Layer 3 of a small transformer language model trained on English Wikipedia (10 layers, counted from 0, width 128).
A neuron's activation on a vector x is SiLU(gate . x) times (in . x), where the dot is the dot product.

Input weights of the MLP neurons that the questions are about. A number n stands for (n - 500) times 0.00062.
n7 gate: 535 615 382 500 569 346 477 357 421 323 515 530 582 485 606 581 701 455 450 567 447 371 431 530 437 316 262 593 520 519 594 438 496 688 481 566 526 395 731 634 396 313 574 615 591 485 768 340 670 306 485 566 557 256 527 440 432 641 361 341 227 249 527 288 385 534 326 481 136 254 639 353 292 477 416 332 508 597 669 488 556 658 420 540 511 363 450 508 650 474 606 674 555 527 582 603 574 526 548 692 407 546 548 418 579 322 469 675 542 660 485 431 648 530 728 431 592 630 194 573 485 473 467 418 241 531 447 618
n30 gate: 365 343 440 641 486 386 871 444 577 599 491 926 527 587 445 504 340 578 551 415 605 453 598 523 556 648 523 406 491 580 339 718 518 465 667 397 504 260 194 583 620 669 341 653 266 586 428 468 388 491 419 658 486 365 399 823 508 661 588 733 527 393 689 305 288 450 421 458 519 819 356 355 579 458 564 325 514 617 573 458 260 459 815 438 505 546 630 519 581 922 360 456 571 826 455 389 598 281 464 130 560 449 411 790 274 578 788 626 362 417 473 468 468 541 660 364 815 720 646 556 599 509 683 341 610 320 428 292
n91 gate: 434 309 466 416 422 482 547 719 496 500 526 397 483 423 274 567 689 616 670 370 556 531 583 328 416 535 626 353 368 500 247 657 431 406 334 403 874 223 277 548 213 557 438 700 534 586 468 306 587 522 356 609 253 627 789 610 554 517 534 650 412 745 431 513 582 414 340 208 491 525 134 566 421 596 465 215 534 469 768 721 500 296 483 354 547 435 456 535 406 419 484 582 291 634 513 476 264 550 630 539 181 544 341 526 398 461 605 369 789 776 496 720 466 342 814 376 429 504 624 378 453 617 571 621 435 630 594 458
n92 gate: 444 619 357 561 483 487 264 761 454 274 371 466 595 492 542 357 525 420 551 381 711 435 650 479 526 598 729 718 452 557 600 316 640 201 534 466 743 354 424 572 266 599 500 526 483 655 351 517 359 384 454 513 593 492 669 467 380 597 548 500 292 444 508 355 263 445 452 722 448 347 841 637 483 381 314 314 878 603 722 556 400 554 609 630 487 314 321 465 679 333 492 729 296 644 803 555 286 274 385 309 453 217 324 410 388 353 423 492 546 374 471 327 323 383 693 524 549 442 450 398 450 479 688 615 424 487 450 374
n93 gate: 644 628 593 631 674 562 560 333 389 573 537 515 533 470 418 645 530 515 602 427 855 554 621 440 431 553 470 442 711 657 454 674 455 582 511 668 449 322 656 866 568 802 615 368 496 559 368 462 272 336 463 477 553 507 729 562 443 406 289 433 431 394 523 614 534 534 553 341 354 302 367 584 326 595 646 496 470 645 560 699 463 648 567 529 552 309 682 638 581 578 439 471 554 496 382 503 591 650 351 410 625 340 558 416 352 437 443 526 507 440 232 470 653 415 560 737 486 445 533 269 449 489 678 325 466 651 733 529
n129 gate: 552 535 513 354 305 576 491 404 747 460 572 61 606 688 235 199 431 517 796 625 427 465 596 577 602 322 721 361 619 433 553 613 638 614 413 663 567 696 457 513 309 399 628 539 491 436 676 522 391 632 466 478 517 742 629 766 676 435 549 775 654 539 231 622 509 414 668 409 549 331 278 382 369 648 578 656 487 394 488 857 708 543 474 438 302 504 596 664 453 509 283 492 533 440 458 428 450 651 726 352 548 518 362 469 279 564 535 521 556 534 401 379 448 376 217 897 613 377 547 456 339 496 705 318 401 461 538 504
n177 gate: 529 642 351 483 313 525 472 705 321 713 628 464 611 331 476 182 500 375 496 633 423 616 529 484 401 244 516 630 500 272 458 737 630 592 443 298 331 764 733 386 476 566 636 741 641 528 436 626 566 368 217 336 447 480 403 603 579 367 563 343 527 500 476 480 508 250 542 251 413 445 569 516 377 398 536 670 369 417 553 397 556 600 778 207 561 407 606 666 655 404 649 531 664 573 782 413 240 654 559 439 557 636 414 405 385 468 496 500 561 504 367 544 363 684 222 589 359 511 564 668 440 403 484 405 524 427 352 722
n286 gate: 261 558 512 445 458 578 686 247 537 645 508 595 545 599 521 613 475 677 596 436 608 589 399 467 564 362 421 932 644 432 410 655 741 716 286 690 670 611 686 525 416 365 254 379 579 574 473 425 386 415 627 357 704 280 840 476 776 450 576 570 436 315 671 550 575 616 559 190 581 403 244 492 513 450 446 404 565 682 504 466 586 230 649 656 280 238 571 585 549 574 593 409 476 458 594 539 354 439 504 554 403 386 528 289 390 422 723 524 380 268 479 707 525 286 525 615 456 492 504 693 268 512 669 496 517 429 647 464
n291 gate: 558 500 415 567 562 504 557 641 592 391 363 248 544 330 419 401 695 435 599 401 394 579 285 325 320 545 381 385 312 441 523 516 704 438 417 533 341 472 516 303 496 346 458 344 569 548 696 651 467 284 323 649 549 584 508 157 377 549 305 634 394 537 623 442 684 244 341 323 650 556 562 305 636 727 586 537 251 567 312 613 508 404 431 744 569 504 389 575 805 552 339 442 401 341 392 660 397 393 690 562 570 334 484 301 396 577 368 241 622 520 261 647 512 528 577 488 532 564 427 549 508 389 445 599 178 738 299 524
n295 gate: 709 776 316 733 522 527 466 626 648 301 267 367 357 415 526 300 363 662 651 550 663 355 439 376 619 301 712 304 320 588 545 504 328 354 704 631 358 564 457 327 552 697 452 309 539 581 468 556 313 522 297 600 590 428 564 521 751 427 466 295 375 465 483 314 565 286 541 274 201 416 470 688 461 561 341 448 665 772 641 794 386 665 556 293 444 616 396 526 699 301 481 602 525 573 352 588 437 337 446 638 678 452 358 727 407 504 530 466 243 590 538 612 560 470 479 858 355 559 355 426 647 504 763 375 474 548 424 306
n303 gate: 437 367 446 479 645 530 599 664 512 419 361 595 796 746 108 232 599 607 329 272 335 551 345 512 602 297 209 697 631 476 344 467 401 320 354 492 637 631 508 645 267 420 433 383 302 512 634 393 496 723 447 550 575 289 781 383 614 190 572 631 540 634 529 625 546 804 386 475 373 601 446 475 266 546 504 624 545 492 620 449 537 565 249 524 327 574 475 407 484 488 474 323 332 455 553 458 637 436 560 508 604 592 748 525 520 434 375 666 500 459 365 603 508 422 599 425 640 344 500 396 480 342 837 488 562 691 647 456
n314 gate: 399 482 446 449 340 632 505 532 469 434 558 740 736 595 275 456 785 405 349 350 464 625 426 523 412 409 463 540 412 346 556 436 741 552 509 463 478 437 518 907 143 333 505 330 360 658 197 523 394 657 192 477 655 183 532 376 480 618 626 613 434 859 779 440 509 731 314 431 761 442 417 278 505 647 605 418 473 532 761 421 625 531 554 561 732 300 477 332 460 558 463 668 320 614 518 614 376 332 341 409 394 315 465 676 223 342 380 407 741 536 369 459 437 662 423 430 711 525 216 684 665 368 482 330 491 235 406 268
n7 in: 488 534 662 698 237 496 621 223 481 332 762 523 704 729 537 500 504 534 458 584 402 326 604 440 558 435 835 445 620 504 471 397 686 436 719 770 600 515 575 584 408 655 539 576 424 357 482 621 550 442 407 711 443 705 508 685 540 439 599 545 647 324 565 584 534 315 489 653 752 567 745 411 358 600 409 553 567 570 475 670 481 500 300 529 496 538 554 710 519 579 473 619 577 329 485 426 574 736 290 557 711 442 493 828 418 515 331 678 485 511 508 432 708 564 485 398 280 584 508 538 500 527 463 599 523 523 642 606
n30 in: 504 564 683 750 448 587 667 472 402 364 504 568 551 702 721 376 492 492 448 361 420 390 403 572 615 299 633 411 508 543 504 649 588 228 508 419 212 326 496 681 379 753 484 448 528 670 426 624 338 435 555 375 640 257 660 488 454 524 462 627 434 472 713 492 380 309 485 601 651 492 496 399 609 452 228 544 343 541 455 549 583 421 500 500 460 640 669 365 197 251 303 375 411 592 575 414 508 597 217 400 419 240 717 728 331 599 617 609 600 380 254 504 341 500 830 492 558 614 425 415 516 705 519 466 556 625 480 642
n91 in: 436 393 508 743 345 480 480 632 484 500 278 217 585 387 480 328 688 559 544 332 567 367 412 445 476 674 417 408 552 554 519 508 611 425 520 372 615 601 543 476 627 512 391 544 575 649 577 409 644 556 508 760 310 694 709 469 469 630 582 296 683 604 421 321 591 516 586 432 488 519 404 436 448 735 567 385 395 323 552 609 733 446 508 466 685 607 635 480 558 348 567 433 717 689 543 419 546 769 492 448 316 308 523 392 151 382 316 894 480 760 657 630 594 613 437 542 454 475 496 476 585 599 305 312 346 694 352 633
n92 in: 373 322 645 532 611 643 398 412 554 573 477 414 369 695 278 454 418 262 349 553 316 673 588 633 681 484 547 293 464 584 571 325 520 556 416 272 450 290 617 453 397 392 552 571 214 508 591 555 568 460 655 388 358 334 567 600 291 366 517 332 428 647 425 496 614 398 403 448 456 485 484 492 313 460 764 402 372 624 511 279 213 531 574 462 370 598 794 693 461 461 733 530 606 897 458 222 351 247 531 662 516 280 485 412 570 586 603 546 437 453 539 469 473 508 625 315 466 410 484 536 400 611 595 379 524 445 500 682
n93 in: 546 632 612 319 613 516 410 447 574 492 533 448 640 418 653 660 481 351 383 762 549 665 549 609 542 670 583 580 454 631 511 599 387 667 508 423 361 433 735 659 473 396 262 803 800 697 521 282 679 443 530 481 474 352 538 416 327 323 422 567 551 371 594 610 613 672 314 428 292 643 621 557 614 485 436 628 463 370 362 281 855 359 425 496 353 519 515 669 530 433 460 379 544 617 747 609 390 441 420 500 504 588 646 424 526 504 416 419 286 579 511 391 493 433 466 514 555 628 649 473 419 330 562 644 429 481 552 732
n129 in: 363 671 235 594 447 541 356 376 646 307 513 478 628 513 336 496 760 526 469 504 269 513 500 391 799 504 500 326 732 424 277 509 570 657 487 558 611 724 790 272 614 647 455 377 235 573 197 631 549 198 380 739 434 710 635 491 539 413 644 747 698 663 469 544 653 483 288 606 428 432 601 522 372 266 435 308 324 665 492 433 410 620 730 466 404 325 491 580 290 319 465 235 420 439 599 337 224 377 271 403 526 606 331 615 376 565 288 252 539 387 517 378 483 504 400 312 610 324 742 540 607 487 530 406 491 531 522 387
n177 in: 452 594 738 508 618 500 199 611 303 613 465 660 488 348 663 690 707 294 441 439 652 480 563 562 396 201 488 504 552 549 504 758 571 659 357 261 565 469 566 445 512 260 420 488 340 407 500 312 421 432 666 516 414 535 543 577 424 504 330 410 879 492 437 460 366 578 504 413 592 489 429 488 619 555 622 720 357 316 526 708 311 658 734 436 574 253 520 351 793 577 518 504 401 457 604 427 370 622 553 492 536 631 428 456 369 617 385 381 347 406 399 571 430 473 192 245 527 594 667 698 488 425 466 511 437 575 631 583
n286 in: 681 504 601 568 684 496 450 224 462 588 431 577 443 554 554 376 342 515 555 572 419 337 410 577 723 543 613 390 397 334 625 186 414 320 508 468 508 270 272 566 430 714 663 418 554 596 529 504 339 231 840 764 473 366 372 716 476 574 406 620 541 500 473 680 422 485 552 582 408 565 445 555 374 382 197 348 584 480 423 587 443 427 759 485 570 671 426 659 557 638 594 382 421 473 328 746 682 405 602 555 504 492 474 484 615 519 362 736 407 752 519 523 395 284 477 355 571 546 535 378 645 730 662 525 383 531 446 410
n291 in: 409 508 620 485 455 243 459 401 563 488 282 567 485 214 304 446 589 373 383 344 429 270 345 444 393 436 515 307 665 311 507 697 399 677 492 359 307 500 541 455 156 504 557 523 444 381 472 373 538 401 323 310 538 415 395 485 550 612 519 761 554 432 583 579 492 604 532 402 565 650 561 588 428 670 365 530 426 492 451 446 511 570 478 319 369 331 402 404 463 189 221 358 612 301 368 566 376 361 420 560 549 614 413 576 478 504 386 445 470 665 630 695 407 559 697 417 772 617 478 477 529 425 569 395 556 504 312 345
n295 in: 399 556 384 623 367 417 444 459 310 327 662 600 390 428 337 484 620 492 355 516 448 775 541 344 771 508 371 395 410 387 530 581 580 663 589 406 703 219 460 472 439 230 770 395 504 389 426 448 508 480 346 524 492 327 304 394 681 576 441 237 481 573 488 544 472 396 477 654 438 453 520 533 634 613 420 376 405 475 447 377 492 500 329 573 500 496 359 332 488 405 622 466 581 436 472 317 562 703 597 718 853 785 325 561 591 26 609 735 484 452 233 532 596 714 560 488 589 485 417 561 394 524 302 635 620 548 615 365
n303 in: 469 372 515 496 360 592 558 524 675 424 294 542 303 577 297 406 750 715 496 392 265 626 383 658 567 477 609 733 275 410 482 637 543 916 312 618 523 618 324 756 410 307 717 438 523 370 600 573 660 551 489 293 574 648 712 398 616 616 460 473 649 684 725 410 628 412 551 562 476 474 535 512 703 453 689 396 409 468 554 401 394 584 396 589 523 423 336 682 409 363 365 467 541 380 553 468 289 609 440 500 605 488 680 610 618 669 410 379 458 596 481 496 488 580 538 663 395 532 665 602 496 678 470 453 597 745 626 507
n314 in: 386 600 442 491 663 522 712 318 656 766 529 550 373 488 549 561 550 351 718 456 500 457 407 442 338 508 542 597 440 318 366 521 525 449 441 712 609 644 893 349 500 364 449 769 355 389 562 712 521 305 668 631 700 574 542 386 533 625 449 450 572 736 257 349 224 736 326 609 671 549 345 597 626 525 458 625 561 296 371 538 807 582 554 500 641 612 353 398 348 508 541 540 556 575 484 729 614 387 787 550 369 365 161 890 631 475 441 561 450 417 595 737 442 595 442 524 351 584 649 483 353 483 488 516 617 659 648 584

Each question shows a token from some text and the vector x that enters the MLP there. A number n stands for (n - 500) times 0.011.

" ": 529 594 461 516 451 534 416 508 536 432 491 511 350 379 557 487 584 530 493 451 566 552 383 540 419 599 523 585 482 565 505 436 415 484 501 606 605 505 469 536 417 555 470 584 439 553 432 461 585 391 499 516 564 568 456 499 752 504 340 489 328 276 619 542 520 528 468 380 527 551 400 545 394 490 499 528 456 445 296 323 456 407 464 419 380 561 384 468 539 489 695 451 663 487 589 449 430 462 505 436 489 559 545 470 535 532 578 578 573 460 634 487 606 422 421 378 504 387 540 505 583 505 479 490 486 604 479 423
The two highest activations, in order: n286, n30

" |": 513 489 494 639 453 480 490 436 437 404 476 443 492 511 574 582 538 538 401 413 470 325 471 427 502 421 434 447 598 532 461 412 447 526 415 531 497 464 470 544 673 474 542 500 519 474 532 463 490 496 538 502 463 501 576 583 918 577 394 378 641 502 590 505 601 499 627 415 516 592 587 495 431 434 525 481 548 512 483 402 655 450 573 521 391 499 537 402 417 565 475 556 447 492 519 569 519 577 558 482 496 452 680 499 635 366 494 453 576 571 365 454 322 476 518 435 453 420 588 454 384 399 423 578 365 485 451 648
Which of these neurons fires most? n92

"8": 576 577 607 525 578 522 521 471 576 420 495 462 614 541 444 552 358 483 438 592 590 588 400 481 473 474 544 549 492 612 550 529 625 540 441 506 470 600 510 638 567 488 384 463 606 498 399 483 562 541 460 530 379 473 477 498 595 414 228 533 574 508 449 536 371 361 576 462 496 495 569 637 373 475 522 525 454 505 456 495 603 294 438 503 488 628 682 528 519 443 451 438 577 478 572 336 498 388 457 546 458 491 521 540 686 550 629 303 394 520 493 392 597 504 431 502 464 360 583 657 442 512 561 483 412 497 450 501
Which of these neurons fires most? n93

"2": 475 563 474 480 557 504 466 444 553 506 476 578 456 562 496 490 457 390 528 638 447 415 384 480 546 450 442 585 391 501 490 441 431 447 419 508 665 467 490 535 513 568 415 437 432 499 408 501 531 351 481 520 511 639 408 302 676 481 295 529 459 280 598 589 497 516 585 410 416 445 550 558 444 400 452 500 473 434 362 420 405 314 532 544 401 495 548 595 583 473 616 439 675 467 613 394 456 518 494 499 586 498 548 607 489 686 671 423 570 416 540 442 637 419 405 448 593 381 598 489 559 493 537 565 492 430 505 455
The two highest activations, in order: n286, n91

" V": 487 505 515 432 582 559 418 560 464 559 436 540 494 478 687 540 553 449 473 495 514 394 430 503 415 529 340 599 586 548 603 519 543 542 538 399 601 364 543 496 416 641 507 472 464 522 404 471 480 402 451 442 590 497 490 445 550 452 416 491 335 564 546 398 486 498 450 505 480 568 519 552 404 504 472 489 455 357 578 486 439 500 465 515 659 460 524 522 462 530 707 406 548 505 633 544 477 537 545 479 490 506 563 531 526 461 544 475 551 381 474 598 474 590 476 78 565 474 530 617 507 611 501 604 506 579 553 414
Which of these neurons fires most? n177

"E": 376 437 633 605 493 512 499 555 580 549 385 450 446 451 585 543 407 576 552 497 528 536 546 568 600 356 500 509 604 627 579 523 622 477 775 473 434 465 508 600 507 587 342 444 650 411 394 525 401 502 560 479 495 557 370 507 488 617 449 552 422 505 469 651 408 395 363 530 550 624 562 461 204 517 502 498 493 512 451 428 519 572 544 506 458 569 609 396 525 628 530 294 449 430 469 516 449 584 437 582 306 397 540 449 570 529 383 443 405 483 433 392 611 654 529 486 522 427 550 506 298 583 468 554 592 429 482 551
Which three neurons fire most, strongest first? n30, n303, n314

"0": 499 592 390 445 368 367 574 613 436 434 465 412 517 610 387 654 389 592 399 613 452 460 345 477 498 504 632 426 490 546 383 368 505 546 513 480 496 544 446 388 630 544 500 549 536 400 421 559 576 543 481 440 594 501 533 539 619 477 337 628 490 569 475 448 490 519 604 420 480 545 480 557 435 581 511 617 437 541 411 474 438 531 422 382 642 549 552 533 450 423 328 466 649 512 587 442 409 422 562 484 569 521 443 604 556 578 437 414 432 504 559 425 346 530 519 466 416 387 562 488 531 458 441 741 481 377 474 575
Which of these neurons fires most? n129

",": 490 479 494 512 617 466 370 490 620 517 524 439 459 475 482 514 558 552 505 431 424 467 473 579 577 553 585 539 449 548 634 473 483 487 570 487 371 500 391 455 530 509 576 507 447 562 409 528 515 535 331 445 613 489 524 563 782 449 166 569 589 533 571 482 610 495 502 476 471 593 423 500 520 536 500 464 538 547 634 432 451 445 365 509 531 540 479 527 430 462 611 403 572 535 500 725 485 481 513 435 561 463 523 523 535 581 500 549 488 460 435 467 491 495 453 429 525 676 449 444 582 561 472 497 372 479 483 589
Which three neurons fire most, strongest first? n291, n177, n30

"av": 448 457 549 542 489 465 444 491 618 518 528 488 595 632 478 604 530 487 300 484 516 340 538 604 532 578 515 547 487 312 662 562 388 469 493 388 566 371 562 480 538 623 289 593 485 487 507 552 537 486 662 401 508 547 519 482 454 459 554 519 374 443 496 525 597 601 458 379 513 288 427 522 439 594 565 479 508 474 547 322 511 473 415 503 569 446 372 589 387 520 381 407 532 657 573 396 646 502 627 454 354 430 583 551 562 476 563 445 515 499 472 579 474 576 624 289 453 473 458 621 395 543 399 502 508 532 501 546
Which of these neurons fires most? n91

" Home": 441 431 524 647 527 635 481 499 377 538 515 518 489 483 689 481 355 482 455 631 480 541 451 572 485 500 540 626 505 524 509 578 567 539 523 377 518 537 452 588 460 427 518 523 575 566 570 425 381 484 506 396 585 574 352 567 460 508 476 428 420 447 630 438 388 424 566 505 536 565 639 587 482 556 484 552 441 378 519 601 500 483 423 418 477 433 467 460 459 400 772 445 624 399 491 526 515 461 477 673 451 461 720 510 437 423 468 465 586 512 617 516 470 475 481 263 576 502 437 564 520 515 430 565 505 413 630 518
The two highest activations, in order: n177, n129

"4": 409 600 519 504 421 567 449 542 526 529 512 543 484 482 443 499 329 511 384 465 550 647 495 530 571 450 617 605 447 704 540 426 520 439 457 560 563 519 502 517 553 509 514 430 615 359 550 421 556 523 472 449 489 440 506 562 589 382 255 523 573 484 338 433 551 371 580 456 451 609 484 485 409 448 536 622 512 453 587 425 582 395 488 518 565 613 578 419 469 526 397 490 634 583 545 474 574 374 454 498 634 413 501 480 668 585 542 432 388 610 441 387 618 572 384 560 645 348 676 549 424 472 612 621 444 477 468 579
The most active neuron and its activation: n291, at about 0.36

"il": 410 400 562 618 524 395 578 457 508 406 384 547 288 558 438 443 544 504 367 428 514 447 541 525 568 556 504 456 594 412 547 564 358 484 560 327 411 403 455 565 476 475 361 568 528 456 570 474 556 463 571 583 461 480 363 446 535 441 512 503 391 433 545 548 444 561 494 496 513 329 471 428 567 472 456 490 492 580 355 424 398 436 461 598 390 551 548 544 295 396 404 464 569 618 524 533 573 539 498 572 261 479 585 588 472 423 595 548 507 634 505 447 452 550 661 394 643 502 710 536 342 679 543 545 412 456 431 670
Which of these neurons fires most? n30

"6": 498 471 458 498 509 490 445 508 413 523 271 413 440 502 489 636 471 563 474 450 481 585 494 687 478 476 586 539 494 606 490 494 383 504 466 679 463 490 410 405 656 481 494 493 475 386 557 490 523 577 507 464 548 342 388 515 571 546 320 562 497 624 385 378 511 538 611 509 562 720 409 444 363 561 485 533 503 437 510 378 395 464 293 526 544 480 570 441 504 544 424 391 533 498 528 524 594 391 459 499 514 524 491 465 641 502 416 476 403 594 475 405 367 540 556 692 603 340 457 466 486 482 558 705 414 455 467 611
Which three neurons fire most, strongest first? n303, n7, n91

"3": 463 602 438 416 502 551 561 391 406 512 524 462 432 560 480 534 409 457 402 517 586 584 497 516 538 415 578 650 418 544 475 504 526 593 442 555 440 500 526 505 593 457 484 492 609 319 585 448 501 556 521 474 507 407 487 539 534 448 338 597 462 602 221 437 503 458 628 511 431 563 438 388 582 430 464 578 432 511 581 442 557 454 494 652 573 656 567 473 500 577 348 492 613 603 568 499 480 384 416 481 596 409 526 476 672 680 488 359 395 587 531 472 382 549 472 523 612 312 573 404 534 410 546 659 560 394 514 535
The two highest activations, in order: n91, n7

" bl": 488 572 471 428 593 426 411 555 431 429 542 606 491 350 346 694 467 439 489 573 478 584 617 670 556 551 547 559 481 507 577 412 498 521 473 433 568 480 528 490 398 605 518 501 500 502 552 439 534 519 453 363 567 487 365 632 441 523 396 491 519 493 513 691 436 495 427 499 453 395 562 519 640 553 681 512 605 533 566 555 487 450 514 594 500 582 605 417 314 456 579 389 478 338 513 511 451 361 512 446 552 470 512 356 714 506 525 254 387 480 497 562 382 439 535 331 472 600 438 495 561 531 522 697 424 484 525 359
The two highest activations, in order: n92, n30

"1": 473 506 463 524 632 570 574 573 464 531 463 567 462 488 541 560 470 437 469 499 488 439 487 346 558 565 465 626 543 448 566 529 522 481 542 380 633 586 561 659 468 607 410 390 457 525 380 545 460 484 489 492 555 543 495 397 632 492 317 536 467 327 529 596 483 458 544 420 484 556 430 503 476 508 489 515 420 422 472 450 440 397 508 422 382 476 454 595 485 384 643 487 656 601 537 408 476 486 353 580 402 548 588 647 604 576 706 324 588 464 563 490 650 422 465 384 499 344 569 442 577 606 400 589 416 556 546 420
The most active neuron and its activation: n314, at about 0.16

" Wolf": 308 403 391 487 511 439 445 401 393 483 673 550 568 578 508 598 505 406 516 508 445 388 426 390 403 395 280 578 593 542 571 496 533 439 544 340 533 515 443 446 473 552 537 453 496 411 615 424 422 577 424 593 529 467 400 472 545 315 428 389 359 554 449 480 551 361 511 523 505 580 653 485 445 496 420 549 556 471 561 430 414 449 485 473 459 435 559 521 523 325 599 430 584 482 481 476 533 451 521 583 402 553 454 313 564 523 453 475 450 667 540 526 478 666 437 334 460 585 505 428 410 497 444 675 622 552 633 337
Which of these neurons fires most? n30

"7": 641 550 532 480 589 521 556 354 430 510 460 483 499 593 490 541 510 472 464 589 547 458 482 559 455 451 499 599 477 521 453 526 454 594 430 586 521 608 581 637 583 406 321 516 560 478 515 435 475 519 545 481 440 406 612 547 469 489 301 457 558 663 325 454 428 345 597 470 436 581 476 524 534 531 482 467 493 390 484 480 575 414 312 661 524 606 614 532 480 488 438 400 559 538 655 405 608 349 428 491 492 461 522 594 643 565 446 317 413 690 579 510 447 417 531 456 512 309 542 543 545 420 678 592 558 485 496 493
Which of these neurons fires most? n303

" Col": 463 387 399 689 492 593 479 484 380 491 363 403 449 583 391 562 542 376 425 642 577 473 454 538 466 653 334 684 650 683 485 524 431 492 430 312 509 478 405 430 501 397 446 488 534 489 535 468 389 435 623 608 389 568 512 601 588 483 337 538 487 387 481 470 393 425 594 473 447 624 547 504 454 384 632 467 363 506 528 649 423 560 580 541 496 482 482 447 365 490 496 435 427 597 553 458 545 387 427 476 491 434 572 362 449 508 513 454 564 575 433 441 400 568 513 287 558 582 537 396 463 416 616 672 474 452 507 521
The two highest activations, in order: n92, n314

" Pet": 544 371 566 515 385 583 379 359 515 574 591 360 509 452 590 560 616 252 465 624 532 475 442 388 503 435 388 523 457 572 483 578 432 536 351 525 533 373 569 464 566 319 509 600 468 433 503 434 439 488 485 543 416 575 483 394 568 515 404 703 293 470 516 428 606 553 436 575 454 539 522 607 462 515 521 542 347 477 474 431 547 454 533 438 502 410 521 564 395 548 503 211 535 448 474 529 544 561 596 397 409 552 480 467 573 569 592 608 546 653 479 455 602 507 537 309 552 516 443 415 459 524 543 721 415 572 461 577
Which of these neurons fires most? n291

"ara": 397 318 642 482 316 412 506 425 556 494 370 401 413 599 468 594 518 493 387 541 525 516 628 583 537 369 452 551 392 477 556 472 353 459 511 455 648 441 355 494 616 446 379 538 499 580 654 375 532 547 637 533 480 488 513 337 647 546 399 533 517 508 485 547 612 550 483 412 476 469 377 384 387 437 534 413 468 450 427 451 453 421 440 532 436 620 510 453 394 459 495 353 470 465 486 490 666 637 501 600 566 439 537 490 329 461 496 501 554 560 361 686 497 499 613 515 704 534 445 502 314 589 503 527 376 570 464 523
The most active neuron and its activation: n91, at about 2.7

" a": 543 431 566 573 370 407 528 464 464 447 455 534 454 626 530 518 544 461 503 611 523 601 534 489 379 570 543 448 444 467 552 548 515 617 445 458 455 590 460 517 511 518 466 402 497 399 390 565 455 468 616 569 560 453 503 500 482 436 220 500 633 574 480 511 570 510 417 446 464 487 467 511 471 553 501 480 550 516 577 549 601 531 655 558 513 439 396 400 371 464 727 563 553 460 597 570 405 434 482 493 445 460 360 514 565 455 542 301 498 507 464 295 498 434 521 472 576 541 473 311 546 674 383 492 436 612 519 447
The most active neuron and its activation: n314, at about 0.4

" co": 444 483 459 465 632 499 735 605 401 408 499 510 478 601 707 598 613 475 400 539 540 503 425 517 482 538 556 456 554 704 601 407 568 561 449 596 473 463 528 357 565 402 539 507 535 415 521 500 437 421 577 543 551 545 514 339 398 514 366 595 480 613 420 449 552 424 495 484 450 596 453 537 481 426 612 451 477 594 721 618 487 474 390 552 484 466 394 538 416 608 580 331 573 341 412 630 468 425 451 436 385 486 584 549 620 590 598 404 587 493 403 442 509 664 571 367 537 588 459 426 558 516 576 559 423 564 618 574
Which of these neurons fires most? n295

" State": 538 381 545 378 507 472 386 406 401 581 212 471 438 580 569 458 437 435 473 508 453 555 501 496 475 626 352 726 506 598 548 486 531 519 683 460 491 519 313 480 576 432 467 486 485 471 529 518 598 608 639 514 481 585 374 376 567 491 419 482 413 466 550 522 670 606 424 453 550 595 576 491 398 425 545 587 538 462 455 496 287 515 432 470 522 598 630 585 475 564 618 428 428 552 417 407 633 438 664 480 562 461 691 491 664 436 499 574 587 470 512 399 361 516 481 368 534 462 530 513 452 485 476 648 493 702 458 550
The two highest activations, in order: n129, n303

"\n": 467 453 458 579 461 415 459 533 454 488 491 399 654 680 574 515 601 555 459 374 519 477 580 354 579 402 539 493 571 551 634 325 510 508 355 456 465 541 442 443 415 485 489 591 462 504 295 645 548 562 530 536 441 534 451 297 626 312 449 605 627 461 391 477 596 539 566 570 498 676 558 468 398 497 461 432 515 549 412 430 524 452 357 560 496 527 609 527 264 520 569 530 377 356 458 619 724 516 456 520 489 385 448 479 459 486 564 534 515 495 454 515 440 443 426 422 339 478 566 522 523 413 496 570 462 403 510 503
Which of these neurons fires most? n177

"|": 494 472 552 488 565 529 530 503 446 474 512 429 499 508 470 511 521 587 484 395 490 490 524 493 527 509 446 455 477 499 571 500 571 494 518 527 580 456 436 506 480 514 547 432 464 473 385 495 498 519 449 535 549 502 486 536 649 489 194 516 562 444 505 521 523 490 523 500 503 512 481 593 602 493 503 434 444 506 695 523 571 488 510 524 496 480 382 541 503 465 794 446 531 524 428 789 480 523 459 534 446 432 558 459 544 524 522 595 496 457 428 493 477 479 493 310 430 551 488 509 528 527 522 543 487 463 521 493
Which of these neurons fires most? n286

"–": 475 555 458 479 451 576 559 506 516 404 442 409 612 514 508 443 461 591 363 621 512 596 541 491 618 427 517 513 521 623 521 507 513 433 659 476 498 403 467 370 536 603 661 543 551 545 421 524 448 533 285 446 517 488 387 499 788 418 318 512 576 368 556 416 565 453 419 492 399 627 473 554 461 452 481 583 532 635 641 496 525 520 428 397 477 554 540 447 368 351 600 363 540 446 531 379 478 374 574 411 577 453 500 478 658 572 515 601 490 515 530 515 519 625 398 413 675 471 520 469 569 533 383 612 474 493 510 564
Which of these neurons fires most? n295

" on": 551 573 585 524 518 531 602 496 392 553 572 444 504 432 572 543 518 514 574 656 439 617 531 579 607 469 435 546 548 568 517 472 493 550 506 348 398 472 509 668 576 453 552 515 511 493 352 454 444 494 646 544 543 397 498 388 566 424 360 343 365 496 402 516 515 586 580 546 456 638 498 502 519 583 596 448 609 417 493 402 576 629 495 515 462 509 453 485 657 358 680 493 585 476 620 652 492 484 736 597 602 593 437 502 599 382 658 460 556 444 523 481 372 488 515 592 381 576 542 407 571 494 451 573 547 471 437 574
The most active neuron and its activation: n129, at about 0.67

"S": 530 478 491 540 471 516 324 558 604 533 467 396 480 389 572 596 384 648 497 282 538 623 400 524 468 547 535 579 465 602 539 494 512 391 768 548 507 375 525 552 516 546 409 502 484 243 385 572 602 521 684 482 540 486 476 561 551 644 463 541 503 526 583 561 456 472 369 540 441 533 497 479 298 557 386 524 587 526 436 446 555 438 397 466 368 574 548 406 404 654 544 370 419 620 610 458 568 560 454 558 577 334 476 498 496 484 461 546 493 493 421 376 545 426 476 459 486 348 571 470 290 486 436 501 508 368 491 595
Which of these neurons fires most? n291

"y": 399 372 414 418 414 538 461 224 547 558 428 520 378 449 562 496 524 480 424 540 504 370 581 453 529 350 604 457 459 484 547 622 439 516 478 578 559 416 615 558 561 428 398 481 481 464 555 489 597 531 507 631 531 542 558 456 478 363 273 591 520 341 448 557 421 500 462 437 529 396 547 346 328 354 538 394 493 517 336 613 544 526 559 638 494 411 668 467 513 393 473 476 499 427 567 522 555 554 479 686 453 507 601 464 548 622 447 459 616 716 512 503 471 491 498 509 463 534 593 407 357 519 476 446 472 624 585 529
Which three neurons fire most, strongest first? n7, n93, n129